Layer 2 of a small transformer language model trained on English Wikipedia (14 layers, counted from 0, width 128).
A neuron's activation on a vector x is GELU(weights . x + bias), where the dot is the dot product.

Input weights of the MLP neurons that the questions are about. A number n stands for (n - 500) times 0.00074.
n7 (bias -0.295): 494,647,477,393,305,569,536,452,514,402,443,557,520,554,318,583,581,387,276,437,675,449,327,562,350,521,383,561,393,682,417,569,584,565,430,451,424,545,611,738,416,532,471,398,661,378,593,624,497,384,452,573,687,356,507,493,480,545,510,368,593,613,561,353,514,595,484,600,487,416,590,577,578,627,403,663,247,546,390,553,593,25,618,531,507,552,546,303,637,370,679,311,298,458,529,607,369,504,442,369,423,653,528,388,461,624,624,397,551,372,465,301,441,507,669,421,517,440,699,521,490,511,356,593,352,552,525,408
n20 (bias -0.359): 545,315,547,316,331,406,489,391,425,489,364,399,543,478,441,701,492,671,268,286,438,437,489,375,470,699,358,580,645,624,556,650,466,553,237,387,358,632,500,500,545,442,363,504,500,284,486,384,701,315,269,451,426,719,500,549,588,436,364,426,391,533,477,586,441,588,403,488,514,691,516,687,532,610,361,617,526,636,667,458,644,500,576,669,235,395,546,500,384,441,266,576,504,557,401,733,569,552,858,425,622,417,339,566,507,384,518,406,695,615,428,751,335,355,341,418,440,508,583,768,555,524,394,660,630,673,323,520
n33 (bias -0.193): 524,705,472,419,542,636,525,321,383,382,557,587,433,382,411,469,319,275,350,384,765,532,445,585,441,552,398,596,399,372,551,450,415,723,414,482,478,607,293,392,519,394,404,335,675,581,527,471,525,465,247,478,587,603,465,365,755,441,553,279,386,553,238,478,435,474,567,610,517,379,381,786,552,463,379,645,689,424,717,534,796,445,516,548,313,471,699,514,436,442,379,482,476,459,652,735,504,539,566,616,604,418,332,576,569,581,586,441,496,729,436,548,504,571,419,409,262,319,526,504,741,473,589,307,597,551,339,547
n40 (bias -0.335): 343,801,391,581,419,608,474,496,651,587,508,344,664,605,578,492,512,492,585,666,651,420,488,477,328,539,272,432,222,554,370,353,394,397,425,516,535,566,605,606,242,560,565,239,427,649,767,515,596,451,446,469,500,290,683,461,610,469,581,216,215,552,696,496,348,647,468,628,551,508,330,443,617,678,648,559,531,492,301,626,428,366,508,473,605,570,560,212,598,343,668,575,387,477,493,432,364,396,525,528,441,600,579,374,548,566,617,658,603,325,600,716,471,547,642,360,554,365,249,368,565,769,496,689,646,384,621,339
n57 (bias -0.249): 748,421,496,357,627,455,475,504,172,422,359,395,493,540,859,560,380,584,714,469,393,593,496,572,370,427,214,405,513,696,528,596,241,489,523,519,417,508,481,464,389,516,476,531,511,508,620,496,464,385,609,337,578,346,569,203,648,450,326,512,390,460,574,579,463,550,580,594,500,556,659,670,371,570,545,582,642,391,577,519,903,519,754,421,492,598,407,493,504,350,261,638,407,439,621,518,224,593,644,380,481,630,542,496,457,647,526,508,644,661,233,730,496,569,569,349,640,504,534,394,622,524,592,289,562,428,429,536
n59 (bias -0.312): 407,523,412,625,544,403,287,486,573,548,287,522,477,230,518,569,539,518,376,489,459,555,556,479,423,610,417,623,381,490,461,632,279,497,645,528,854,532,441,559,426,468,388,429,296,521,523,371,423,588,510,545,727,500,705,299,589,630,277,173,517,554,698,300,500,482,474,615,572,474,522,551,398,327,343,615,311,575,665,589,608,555,589,601,464,570,297,447,588,493,723,530,441,353,418,524,463,526,430,588,677,471,500,527,451,270,544,660,393,604,557,609,481,376,621,503,618,464,679,371,630,591,409,638,574,479,631,400
n116 (bias -0.438): 309,704,512,415,415,662,329,751,666,536,437,521,813,453,569,449,341,337,479,463,635,632,353,512,500,550,447,413,653,484,564,513,545,500,645,557,439,447,480,339,443,332,360,438,638,471,527,338,504,333,424,618,488,720,778,642,448,561,636,478,453,351,286,407,504,362,567,542,412,591,734,532,323,579,480,577,593,311,315,670,399,540,574,516,648,443,583,395,535,371,465,637,139,574,799,555,654,452,578,430,459,816,446,484,331,695,437,301,560,364,474,760,474,483,633,609,585,229,418,181,508,816,460,322,645,643,479,660
n121 (bias -0.286): 279,555,451,535,614,747,385,353,438,489,211,352,589,248,778,557,492,700,638,437,693,603,558,558,363,646,558,259,611,539,500,366,473,408,551,617,330,508,667,394,434,408,524,543,600,664,511,713,552,435,327,609,584,581,761,331,640,601,408,297,384,526,712,527,428,548,578,564,322,451,678,379,529,425,302,485,588,500,406,693,572,542,500,712,383,492,500,157,455,588,518,459,350,289,285,571,485,591,545,542,531,410,433,321,580,632,500,311,611,566,674,692,384,492,455,552,237,504,477,395,610,638,417,323,425,678,411,422
n124 (bias -0.262): 398,462,634,330,226,508,644,713,626,427,623,565,698,569,462,483,565,508,467,528,693,628,365,512,512,516,559,640,517,433,658,575,364,489,436,715,512,420,209,545,388,512,488,532,401,196,544,476,542,375,312,560,751,611,447,465,411,600,462,543,523,374,611,311,492,500,475,508,571,693,699,712,470,405,440,537,457,565,97,597,693,445,766,540,471,472,484,447,638,606,354,553,459,412,380,692,797,585,462,285,854,647,565,430,298,734,600,674,487,622,369,520,445,234,328,443,445,309,512,504,469,438,589,421,597,234,529,470
n158 (bias -0.246): 497,353,680,407,381,452,589,638,400,517,511,358,563,433,664,471,461,354,659,454,614,429,645,427,647,247,445,445,603,706,407,573,483,441,328,389,411,521,226,741,288,429,407,500,503,403,619,552,232,348,401,566,500,353,530,531,527,497,737,376,567,367,325,435,493,468,468,728,322,606,359,587,497,475,628,350,544,553,303,451,457,397,544,404,536,659,468,599,607,476,604,500,627,531,396,440,500,419,445,441,654,433,735,486,500,648,614,452,704,528,323,636,481,623,527,553,483,578,545,538,753,558,540,397,605,455,695,585
n160 (bias -0.035): 371,427,449,469,661,490,607,444,514,510,417,583,483,534,651,595,543,330,723,443,500,816,258,570,436,518,382,454,643,242,250,485,415,490,354,384,545,711,359,523,408,630,434,414,566,479,458,643,661,272,477,468,552,573,662,375,312,599,714,427,486,476,583,358,380,468,558,417,372,619,430,534,503,516,356,325,431,565,341,475,413,486,563,465,616,497,403,497,598,597,635,574,510,458,599,490,500,560,489,342,489,409,415,363,464,566,817,719,378,566,638,596,384,315,732,530,587,245,429,496,589,496,466,434,689,447,635,418
n173 (bias -0.306): 429,642,250,335,266,350,452,500,519,459,444,401,541,519,435,544,488,512,432,480,331,583,542,593,644,598,393,396,381,661,751,577,434,577,449,457,354,535,245,424,294,472,676,634,565,364,690,446,264,617,518,311,588,528,385,377,806,636,618,395,384,597,655,427,421,733,366,444,569,704,690,616,438,620,569,587,489,564,444,547,616,447,508,635,656,496,417,537,716,489,569,693,435,240,525,358,526,582,680,347,711,600,449,262,482,461,523,496,374,406,708,676,359,539,433,397,446,306,656,752,707,411,414,623,641,319,411,369
n196 (bias -0.256): 587,432,507,536,602,658,404,522,662,363,369,548,576,458,603,610,385,569,624,408,489,518,326,500,310,441,378,500,456,396,420,246,391,428,705,562,536,482,533,647,616,425,436,360,823,606,517,759,396,534,426,392,447,485,639,539,511,398,469,468,462,476,608,299,549,238,513,463,615,783,844,574,442,652,377,541,657,347,381,588,690,268,442,658,530,561,511,356,367,347,333,490,350,358,585,703,651,411,454,314,635,483,390,578,605,486,637,525,424,660,546,496,415,485,556,428,500,341,609,500,581,398,272,554,467,626,462,331
n200 (bias -0.298): 526,507,309,602,515,370,460,616,806,500,335,416,436,411,496,755,522,615,592,381,634,413,489,397,446,550,289,448,481,472,415,645,525,584,475,535,387,546,525,443,607,587,419,356,447,589,467,504,473,393,552,560,497,474,643,710,424,536,530,346,449,558,431,623,344,446,610,682,656,407,337,569,513,743,624,696,340,656,510,539,613,500,617,514,328,585,424,241,469,667,779,245,500,397,453,579,514,508,436,602,507,438,464,801,480,525,613,310,366,309,532,654,417,554,507,534,514,536,382,411,462,752,328,328,299,546,496,526
n204 (bias -0.259): 460,500,523,259,296,407,370,446,652,462,269,536,560,697,422,598,508,512,618,599,412,508,285,578,547,195,275,482,719,418,580,594,429,541,389,398,446,783,426,522,284,431,601,596,562,236,562,344,362,307,471,602,492,670,429,512,447,453,355,611,504,594,500,697,294,532,453,633,310,612,590,527,275,486,566,577,350,661,557,464,613,334,671,726,577,391,396,649,628,573,603,568,305,421,419,500,819,629,682,253,595,626,711,435,467,410,675,345,810,687,543,520,487,345,538,574,636,488,705,551,374,471,523,446,599,410,504,488
n207 (bias -0.258): 434,510,523,530,582,551,455,913,463,536,310,273,539,526,679,525,336,260,560,656,358,520,626,493,569,314,568,314,466,547,475,450,664,439,559,507,398,565,476,500,565,605,624,299,510,534,547,561,419,365,525,517,637,514,706,625,633,343,377,481,582,471,626,540,404,549,431,640,608,550,461,437,478,410,435,263,473,668,500,376,581,355,435,581,496,469,232,461,313,601,500,572,397,435,586,546,490,322,453,380,693,563,631,470,596,561,560,429,640,442,375,613,493,438,634,494,720,413,305,490,610,457,441,628,752,354,535,399
n215 (bias -0.368): 569,514,565,616,199,552,618,522,563,383,318,435,723,406,362,547,508,279,266,626,580,445,470,417,523,565,218,514,508,507,438,386,402,574,158,421,474,571,444,631,421,380,383,668,775,345,524,698,468,476,521,365,378,364,464,764,478,511,661,463,356,673,465,504,350,313,418,396,598,769,453,609,609,551,522,546,629,673,496,401,558,530,711,511,581,635,443,379,395,371,581,471,422,489,504,391,798,440,714,385,625,317,561,401,422,776,547,556,457,443,366,591,424,576,518,422,664,412,477,676,782,402,482,511,473,377,531,544
n218 (bias -0.380): 632,596,402,444,512,414,518,556,556,537,445,353,514,358,516,626,604,317,685,419,463,685,557,598,485,178,564,395,525,609,608,635,606,314,515,492,605,288,387,450,489,473,343,365,650,587,588,361,432,492,391,632,459,469,681,710,397,284,540,615,573,362,484,440,570,168,379,706,292,436,654,632,493,441,428,614,481,500,664,504,601,459,616,335,355,662,477,338,569,515,472,442,507,394,550,460,467,355,811,667,534,430,508,382,457,741,456,275,440,633,127,450,456,324,460,593,500,697,690,606,644,717,559,433,703,500,555,532
n250 (bias -0.360): 412,627,770,412,460,554,310,458,458,362,679,583,511,545,674,625,331,217,404,605,294,549,381,592,395,594,424,354,555,519,457,802,612,609,224,546,477,535,246,438,620,452,412,582,515,407,471,783,463,387,532,504,557,528,559,496,421,608,387,471,544,194,452,454,534,696,366,318,626,748,524,481,598,317,531,612,500,524,648,387,298,496,802,378,464,600,390,471,400,515,442,456,193,469,493,433,638,660,593,289,601,691,496,440,269,546,399,569,695,597,398,632,373,625,471,471,584,280,241,469,455,496,556,588,438,473,628,504
n251 (bias -0.145): 559,322,478,513,467,589,540,525,430,438,507,618,767,562,571,503,500,456,573,389,603,641,526,699,655,451,402,476,623,513,373,564,471,249,455,423,595,558,458,672,506,378,603,497,586,494,438,567,540,343,607,443,431,636,635,481,335,449,750,493,482,589,507,560,450,569,547,497,312,544,530,528,428,465,398,620,629,760,466,552,474,686,446,522,666,468,451,549,448,336,449,491,482,468,614,457,447,466,476,457,364,385,477,394,461,717,534,348,503,480,480,681,432,594,742,300,427,382,648,433,665,778,385,411,627,567,567,517
n254 (bias -0.242): 561,633,598,378,361,643,353,497,563,476,395,399,702,357,500,397,443,437,518,564,500,507,321,620,603,596,409,425,585,378,503,489,539,566,493,591,528,525,570,407,147,616,267,525,521,352,497,549,540,327,503,251,438,525,490,618,476,479,644,542,453,621,449,253,510,493,670,475,667,496,507,599,450,461,325,569,732,626,564,482,464,542,549,388,384,644,719,533,378,580,513,544,411,571,582,503,391,728,570,263,425,370,443,445,764,633,459,319,452,595,545,496,249,807,564,400,678,608,489,409,661,482,279,577,550,581,409,448

Each question shows a token from some text and the vector x that enters the MLP there. A number n stands for (n - 500) times 0.012.

"===": 509,491,508,562,267,538,560,606,673,544,476,574,476,620,521,326,433,644,437,632,406,596,583,490,642,556,736,492,698,386,461,528,390,392,394,420,385,419,379,707,596,476,538,474,610,487,393,511,449,555,424,467,522,410,532,622,635,588,510,590,483,517,612,390,447,457,433,355,531,354,522,415,583,477,613,625,362,446,554,162,462,360,415,528,471,199,501,485,408,527,566,566,532,567,422,401,549,767,373,429,426,529,436,521,536,499,449,562,452,623,517,654,520,525,423,486,502,587,541,541,458,544,462,458,433,473,494,543
Which three neurons fire most, strongest first? n124, n204, n173

"c": 486,629,421,547,621,525,535,444,352,402,481,424,318,682,543,476,416,509,376,449,449,315,516,546,510,585,573,603,438,496,503,421,531,489,487,646,450,306,417,418,661,639,324,527,345,522,458,522,525,670,643,504,503,414,388,618,520,658,429,491,669,476,455,451,450,462,543,373,617,579,583,500,651,478,451,411,483,442,418,434,669,435,457,548,609,411,508,559,503,428,610,483,432,590,447,562,549,375,417,436,537,512,500,572,452,418,606,474,445,331,511,524,686,537,622,479,644,394,591,593,334,375,563,738,415,446,545,479
Which neuron fires most, and how strongly? n7, at about 0.47

"a": 556,321,540,607,423,402,571,523,531,390,407,510,519,468,464,379,590,455,349,404,455,382,664,390,497,451,477,498,651,593,527,841,521,617,409,496,404,295,649,360,492,542,497,525,249,519,445,445,452,724,556,529,501,387,324,444,435,373,443,660,511,443,519,527,412,481,552,467,562,375,650,485,439,472,457,431,582,540,669,456,500,800,487,505,462,457,445,601,505,336,585,525,573,735,496,439,518,465,367,551,456,540,509,450,506,559,388,540,544,552,356,371,757,573,432,558,506,629,444,526,568,519,482,537,467,489,622,630
Which neuron lights up most? n218

"ip": 543,388,429,511,578,446,453,467,406,556,515,539,482,378,443,450,474,718,673,450,462,454,552,530,505,533,392,701,417,593,601,417,592,454,425,536,490,405,707,476,592,707,432,589,514,609,365,433,354,745,519,520,541,574,491,409,419,377,377,622,428,581,608,653,496,342,490,336,568,407,379,567,537,590,450,428,528,476,430,521,427,507,401,491,475,241,449,605,401,555,542,619,419,395,218,548,686,431,356,601,463,549,482,485,398,380,467,560,500,652,549,531,687,513,441,451,553,506,628,516,480,748,483,445,411,561,527,551
The two highest activations, in order: n59, n121

"in": 584,406,507,472,533,492,621,550,587,504,406,721,432,521,355,430,430,616,490,694,498,490,579,380,551,415,422,565,634,483,552,468,505,460,787,395,472,466,646,474,596,642,411,411,543,340,552,537,316,486,505,533,442,516,489,511,410,544,349,471,454,711,420,759,599,481,444,534,514,469,637,492,421,560,525,548,621,391,502,278,419,585,436,445,652,581,359,594,602,458,437,423,523,432,549,547,457,447,578,431,372,471,475,566,567,304,428,448,349,493,367,360,785,433,686,498,494,495,489,542,437,491,455,591,604,477,288,549
The two highest activations, in order: n204, n196

"av": 557,483,447,537,739,584,534,497,585,587,436,493,500,701,274,386,255,516,524,525,386,459,534,544,587,563,468,587,356,590,542,384,400,522,558,435,554,412,459,413,457,514,636,492,520,513,553,471,675,644,576,354,523,553,467,663,433,510,421,582,398,505,475,617,490,229,576,446,596,469,678,593,328,526,582,472,493,415,523,326,361,326,341,416,585,346,532,535,520,412,422,501,499,661,623,477,611,506,461,522,433,560,370,555,546,439,466,635,552,551,539,468,741,409,389,588,539,444,547,436,354,494,488,369,464,404,518,607
Which neuron lights up most? n196

" R": 554,419,262,433,303,568,439,497,482,501,440,646,498,456,356,487,562,389,550,498,372,523,401,452,488,480,687,457,474,499,548,383,580,392,533,504,608,462,549,631,480,744,497,415,637,499,526,446,426,412,604,514,363,448,330,450,477,420,611,662,564,607,481,639,521,454,599,422,523,481,520,533,459,464,473,562,529,510,511,309,551,495,372,579,487,504,477,554,670,529,405,561,654,626,590,362,430,627,526,473,518,397,535,521,539,441,527,622,458,511,511,419,641,535,483,475,495,437,499,497,448,507,509,575,460,494,361,481
Which neuron lights up most? n254

" and": 415,413,386,464,576,500,550,414,494,608,391,339,453,635,434,502,534,473,440,529,202,575,395,401,568,510,474,571,417,493,390,605,513,427,558,520,437,471,469,544,427,651,543,502,579,527,436,503,547,479,470,625,474,405,542,382,601,471,598,513,580,449,510,571,621,586,411,541,388,553,542,419,619,534,392,531,520,440,488,415,475,569,443,480,505,515,509,589,553,557,565,598,592,685,552,432,573,403,419,383,475,470,474,503,355,580,515,524,676,448,769,394,552,363,388,510,479,563,702,476,376,435,506,387,517,534,549,673
Which neuron lights up most? n160

"-": 466,370,576,568,521,388,474,646,375,509,520,451,362,592,544,286,399,467,540,477,538,542,559,405,595,511,526,474,454,449,458,504,622,551,494,461,452,338,561,481,551,530,334,559,678,517,281,562,451,834,579,532,461,475,235,491,350,529,547,500,532,464,378,463,624,577,538,561,392,487,499,494,449,478,504,523,489,484,524,395,501,552,351,356,456,512,638,701,551,599,611,521,622,608,490,370,466,428,480,599,591,395,512,621,551,463,475,417,496,354,615,501,442,563,348,517,455,550,492,676,460,513,501,558,462,571,429,627
Which neuron fires most, and how strongly? n158, at about 0.61

"al": 440,502,488,678,547,422,596,380,453,522,551,489,330,439,470,537,433,493,534,604,401,674,581,589,471,456,365,528,691,533,498,532,617,470,746,546,420,465,626,375,346,482,490,389,497,445,484,520,532,663,521,525,419,518,693,515,329,398,445,443,463,428,419,583,530,462,404,428,606,309,436,494,601,504,494,270,524,536,674,430,370,561,402,571,603,500,517,514,577,440,483,386,581,551,551,525,629,408,429,661,297,440,472,498,563,351,442,466,413,499,549,297,666,570,507,492,499,616,577,608,533,586,554,544,394,510,510,466
Which neuron fires most, and how strongly? n218, at about 0.34

"l": 454,434,462,396,409,553,333,470,491,414,479,483,430,570,513,576,508,599,589,528,452,578,450,417,551,419,479,554,470,389,403,348,526,631,467,554,512,508,422,505,528,663,671,346,496,374,434,483,369,385,545,616,366,463,313,565,320,324,513,794,555,444,623,646,466,477,586,418,603,541,572,430,370,610,643,602,505,413,497,392,577,422,563,529,504,454,637,584,530,535,559,376,566,494,568,381,499,648,724,509,427,522,468,599,445,446,657,509,511,429,571,302,528,449,478,522,482,537,532,459,339,492,661,502,415,547,654,541
The two highest activations, in order: n204, n200

"2": 395,425,542,521,530,572,562,476,463,548,504,576,424,461,552,337,678,536,415,654,512,504,443,497,391,550,655,535,299,366,485,584,508,411,543,589,580,560,471,451,516,432,507,429,313,372,560,588,528,649,583,516,554,484,401,470,652,515,489,470,473,476,778,608,573,450,665,323,501,412,574,583,450,360,406,595,463,422,487,286,455,546,480,612,559,475,383,292,509,473,501,450,549,738,561,568,457,572,390,544,370,447,396,449,638,503,520,441,556,532,477,562,684,411,407,600,546,499,632,353,436,474,562,455,406,425,437,487
Which neuron fires most, and how strongly? n59, at about 1.2

"ill": 480,641,517,435,667,451,526,553,451,491,617,525,462,562,495,307,597,603,534,511,371,419,548,421,579,483,610,573,393,377,416,496,318,456,415,443,538,565,419,591,524,411,415,505,669,468,460,366,321,700,567,364,550,549,460,310,526,516,513,574,465,459,463,403,578,471,309,404,512,417,605,455,474,594,612,430,571,443,491,577,545,559,514,522,510,630,581,548,472,496,669,338,634,522,560,474,381,489,568,563,578,413,543,548,433,600,474,537,448,719,416,425,676,659,575,499,416,542,440,650,314,454,587,446,409,332,668,533
Which neuron lights up most? n158

"ity": 431,253,577,577,597,469,404,534,508,583,609,616,570,461,431,621,684,580,544,546,497,476,599,556,515,474,589,457,528,526,497,355,565,394,563,444,474,431,483,397,477,521,533,477,540,625,505,540,425,635,658,378,447,362,533,590,448,528,519,577,457,494,593,510,434,603,429,176,506,605,608,415,572,452,453,339,619,529,330,745,425,586,173,663,489,345,370,597,405,548,516,483,433,683,546,382,575,405,213,551,404,412,481,485,416,405,612,495,361,577,580,478,604,532,511,479,588,542,604,492,468,569,586,407,458,510,391,574
Which neuron lights up most? n251

"es": 537,616,548,451,434,563,456,506,509,562,547,630,499,488,389,322,476,490,471,578,505,514,539,670,425,499,592,411,814,542,463,409,554,642,690,580,370,293,614,555,611,530,545,423,421,403,560,502,584,505,522,575,317,596,453,492,532,444,544,633,448,508,408,476,468,436,542,453,408,261,654,526,404,606,648,343,598,335,383,305,379,529,634,590,582,344,373,523,487,451,544,497,317,632,555,529,629,565,279,558,450,444,720,408,531,422,490,419,484,449,388,470,763,375,575,522,548,406,427,392,424,479,594,466,449,508,585,572
Which neuron fires most, and how strongly? n116, at about 3.2

"id": 541,514,557,495,399,632,518,518,607,522,572,566,491,586,432,320,378,382,506,565,341,397,548,585,533,560,612,645,455,612,593,405,560,580,386,561,403,226,454,442,502,448,468,566,488,484,528,462,607,638,543,404,426,345,611,567,571,412,351,521,454,448,373,436,688,472,499,413,571,423,586,360,473,538,583,274,630,522,490,237,281,627,547,456,543,510,444,520,603,378,561,442,453,546,531,362,505,321,549,601,396,464,578,618,580,572,557,572,464,453,397,473,675,516,614,457,557,503,591,676,420,484,470,696,390,411,573,508
Which neuron lights up most? n215

"==": 484,435,519,599,220,438,510,595,596,595,604,499,391,606,590,327,499,622,510,594,467,563,539,541,598,526,668,543,637,358,506,513,352,375,469,383,385,446,340,711,624,573,492,535,555,455,455,530,354,603,445,532,441,340,470,534,680,576,556,626,505,514,631,423,479,455,449,333,468,364,464,471,601,496,585,656,398,426,484,199,507,363,502,467,570,221,534,491,370,733,480,505,593,520,414,529,560,690,494,415,450,482,419,582,453,384,488,523,434,595,484,627,551,434,435,421,576,508,544,544,520,504,461,498,469,499,551,574
Which neuron fires most, and how strongly? n124, at about 1.1

"on": 391,598,562,471,627,416,611,428,522,594,437,544,487,515,392,553,458,590,566,515,472,430,554,385,382,447,687,494,579,507,536,477,557,416,709,325,621,296,759,358,473,628,374,334,575,683,492,464,415,561,389,460,471,471,389,606,611,629,468,510,568,555,477,651,568,517,473,672,585,332,589,408,533,489,617,497,405,377,454,536,480,484,240,353,444,393,602,572,385,634,515,389,626,538,566,541,545,472,700,462,523,492,590,411,495,460,471,497,432,369,499,502,606,643,366,542,508,699,407,468,503,355,562,599,419,456,447,448
Which neuron fires most, and how strongly? n218, at about 0.22

"and": 562,390,432,562,515,547,396,339,520,528,642,543,524,445,502,550,520,457,464,579,414,477,521,554,534,587,508,590,503,569,517,494,315,433,577,535,526,384,190,505,468,456,484,629,616,487,676,446,370,666,583,439,517,313,624,522,415,557,395,439,597,452,499,492,648,508,601,407,572,495,662,508,446,523,666,309,542,465,492,299,375,679,469,531,436,433,528,519,461,471,509,330,495,650,461,513,582,488,342,516,474,452,439,584,506,463,483,508,565,714,486,560,469,381,502,425,552,686,553,537,359,361,376,575,508,332,618,563
Which three neurons fire most, strongest first? n59, n250, n196

"p": 524,348,521,364,519,582,528,479,403,572,522,423,561,627,533,610,677,616,515,436,553,420,586,550,448,625,736,405,396,695,549,442,625,480,346,482,517,440,492,565,490,616,398,567,351,220,538,512,458,436,509,542,486,404,315,637,404,536,584,629,591,534,508,372,510,505,549,419,607,512,328,581,485,551,490,455,601,479,351,284,356,314,376,518,451,502,564,565,589,506,501,554,504,558,367,394,519,422,531,466,360,479,569,438,597,502,488,523,599,642,389,311,464,538,486,461,536,591,644,441,475,362,576,548,429,625,477,607
Which three neurons fire most, strongest first? n158, n254, n7

"os": 535,397,417,452,583,483,393,555,534,507,543,505,544,295,537,482,369,666,397,501,406,530,413,350,664,482,711,513,357,384,354,474,557,570,552,472,466,554,457,530,431,510,483,460,498,548,397,492,514,680,671,436,597,380,446,438,560,727,642,607,542,481,517,396,446,446,562,459,555,442,511,585,473,461,563,445,543,617,563,293,360,630,409,508,569,262,377,411,666,486,514,479,594,634,468,494,519,614,340,490,479,603,627,531,573,182,481,550,527,654,497,381,582,493,484,480,561,526,524,466,564,549,391,649,373,485,411,448
Which neuron lights up most? n59

" –": 469,376,483,608,530,469,465,598,456,432,436,583,447,555,407,567,550,400,614,483,383,496,620,471,482,507,619,487,486,587,482,566,375,501,427,504,513,428,436,507,543,561,505,620,568,592,464,516,356,607,461,756,474,373,187,550,508,656,534,380,396,587,434,477,640,558,530,400,362,392,552,456,611,466,486,367,542,316,332,300,407,532,359,491,569,541,386,566,553,587,618,520,611,682,551,386,522,476,505,475,522,441,567,415,449,612,602,487,614,403,690,550,470,430,530,547,537,530,429,574,408,439,565,409,506,572,630,540
Which neuron lights up most? n158

" pl": 407,491,364,596,425,569,345,441,483,422,608,559,398,561,515,531,681,638,452,451,292,528,399,505,665,613,369,421,514,566,516,347,524,519,500,510,603,439,456,456,524,722,558,498,515,429,580,428,497,506,554,499,534,393,425,406,464,464,583,732,471,509,658,621,577,456,501,326,576,506,441,476,577,587,746,547,561,473,407,479,416,514,285,570,390,511,595,595,502,573,374,451,564,589,465,290,497,520,554,500,525,391,655,410,567,441,481,565,485,591,646,484,480,668,388,317,411,457,467,539,383,564,437,528,492,527,469,502
The two highest activations, in order: n173, n254

"/": 449,600,530,562,510,510,438,508,450,485,405,690,415,558,572,397,363,455,505,609,420,561,490,429,586,456,555,492,157,491,553,570,512,309,551,649,555,405,645,388,438,504,395,536,617,533,495,464,477,807,532,595,360,546,527,577,442,363,463,498,504,533,455,630,663,487,466,476,499,353,521,471,488,547,362,584,459,453,609,264,529,547,398,419,533,535,642,570,551,457,602,572,599,563,552,311,436,588,327,596,423,403,452,500,597,435,419,494,280,411,657,468,648,641,617,527,400,501,501,428,385,272,443,597,623,506,453,593
Which neuron lights up most? n254

"ou": 491,481,451,402,629,463,657,418,386,635,431,616,470,477,647,481,534,683,549,669,532,640,600,455,491,570,754,481,343,427,329,318,385,475,510,526,545,536,508,508,367,440,690,583,527,409,523,580,501,589,529,382,600,473,448,472,636,611,506,400,456,508,580,420,422,405,574,448,557,295,571,425,406,468,441,370,480,434,531,391,473,471,317,509,511,513,496,604,510,616,371,439,536,471,603,489,394,524,637,490,447,501,379,400,620,420,477,529,492,461,564,489,625,447,573,547,686,523,545,596,627,232,534,321,575,443,474,507
Which neuron lights up most? n160

"ir": 453,508,457,563,516,475,628,584,688,426,475,295,446,475,428,464,637,763,499,390,498,486,583,445,353,409,490,611,315,532,373,381,453,465,368,509,474,312,549,480,449,597,512,511,439,568,324,338,456,569,509,417,370,539,499,767,498,307,463,656,521,559,523,437,537,416,531,572,493,373,377,473,513,593,727,619,488,467,457,406,435,633,580,525,532,566,388,644,660,374,447,308,513,667,576,503,469,554,431,536,459,401,476,469,466,446,549,538,603,453,633,599,505,666,480,621,525,696,504,513,465,610,437,482,402,491,415,564
Which neuron lights up most? n200

"==\n": 405,460,570,474,297,498,509,566,484,473,532,544,488,520,453,352,527,517,507,673,302,535,596,513,557,567,686,338,494,575,592,616,455,371,445,425,492,549,381,589,695,555,528,548,685,518,642,479,317,590,493,503,509,428,350,505,492,523,504,542,417,462,477,462,570,471,404,438,376,442,429,470,666,415,447,525,340,359,481,249,624,562,436,479,600,525,465,508,438,603,552,481,505,633,518,451,481,692,419,450,501,583,407,654,380,405,654,602,436,503,574,526,739,415,458,352,611,618,363,501,535,527,468,548,348,525,594,532
Which neuron fires most, and how strongly? n250, at about 1.1

"i": 536,252,465,580,481,372,658,535,441,471,466,620,451,576,494,359,629,507,529,526,454,522,435,513,525,470,534,532,291,506,540,570,514,578,309,609,403,361,595,541,542,619,576,512,377,486,479,339,493,559,619,580,503,454,454,519,572,412,321,619,504,587,592,335,480,394,630,439,606,448,502,501,533,581,528,416,585,370,551,293,604,568,477,554,558,391,436,533,504,444,491,457,515,654,336,577,478,493,534,538,564,684,280,446,465,629,370,529,519,427,399,406,856,316,575,533,582,559,619,495,434,371,562,568,363,442,375,603
Which neuron lights up most? n124

"ame": 436,270,520,478,614,415,514,626,446,501,602,571,524,603,208,485,667,610,564,289,423,458,477,547,365,538,512,591,634,644,494,599,392,516,582,491,454,380,653,385,416,484,612,641,639,583,373,560,325,688,550,576,551,512,482,496,516,562,564,649,408,466,486,624,448,505,448,352,326,349,583,495,568,521,586,394,623,263,397,325,476,668,333,543,493,345,330,478,486,513,624,505,506,566,511,528,679,778,458,503,418,563,563,415,368,443,400,487,489,580,522,564,515,498,449,443,537,533,477,545,449,513,519,441,608,424,424,632
Which neuron lights up most? n204

"19": 429,407,535,402,570,590,544,566,434,522,396,406,503,550,247,269,596,590,372,602,709,319,598,415,652,620,493,501,430,451,553,448,528,438,548,523,482,578,439,435,461,456,474,520,461,471,436,398,384,769,486,585,517,674,393,532,539,481,535,551,441,563,510,607,383,592,507,396,432,425,354,497,608,466,551,543,490,486,540,339,509,879,307,523,599,262,619,502,539,536,577,582,678,576,516,512,496,534,403,506,531,377,516,516,569,511,469,507,321,449,509,560,608,619,594,519,395,471,462,461,501,411,461,509,440,557,282,607
Which neuron lights up most? n33

"n": 540,350,553,320,728,608,577,476,376,498,505,648,391,548,460,532,429,362,636,589,464,481,495,527,549,457,708,336,542,512,398,289,500,465,614,456,555,461,596,490,505,671,386,364,566,628,604,589,404,594,613,402,525,491,341,653,502,528,504,562,546,551,647,517,549,545,628,489,464,622,374,541,418,481,567,502,461,391,531,375,382,475,343,499,361,505,670,623,527,563,396,375,610,429,618,485,466,495,395,457,424,528,490,466,599,515,443,569,564,426,440,373,581,493,443,614,553,559,490,398,521,503,553,488,189,539,501,407
Which neuron lights up most? n196

"st": 446,569,516,542,624,505,482,374,309,350,795,463,349,588,421,424,658,363,430,550,522,458,528,335,401,705,588,424,435,445,556,349,493,572,479,574,458,316,453,496,482,441,541,576,492,563,528,450,512,541,432,494,406,632,368,723,466,499,411,546,564,392,526,376,658,583,633,360,533,385,315,509,379,600,634,456,364,302,505,386,524,506,404,538,471,412,653,642,472,556,590,459,494,548,500,342,485,497,546,656,540,439,443,531,500,566,562,582,394,525,571,695,690,521,464,478,511,489,397,595,429,546,593,506,615,377,584,456
Which neuron lights up most? n33

"s": 518,582,422,457,646,530,564,393,516,605,599,578,393,355,483,517,494,678,318,658,476,599,500,394,545,574,483,241,718,383,517,564,560,653,572,665,396,413,658,440,570,663,480,390,540,576,487,466,460,691,540,618,396,544,475,409,579,340,478,436,561,455,512,619,484,407,537,409,433,451,634,499,510,570,460,503,523,234,538,528,418,589,433,563,489,351,264,629,597,423,584,424,492,468,508,360,488,723,473,485,397,529,506,373,525,439,490,391,310,488,376,459,581,528,529,483,444,518,526,438,454,658,482,540,370,688,540,638
Which neuron fires most, and how strongly? n121, at about 1.2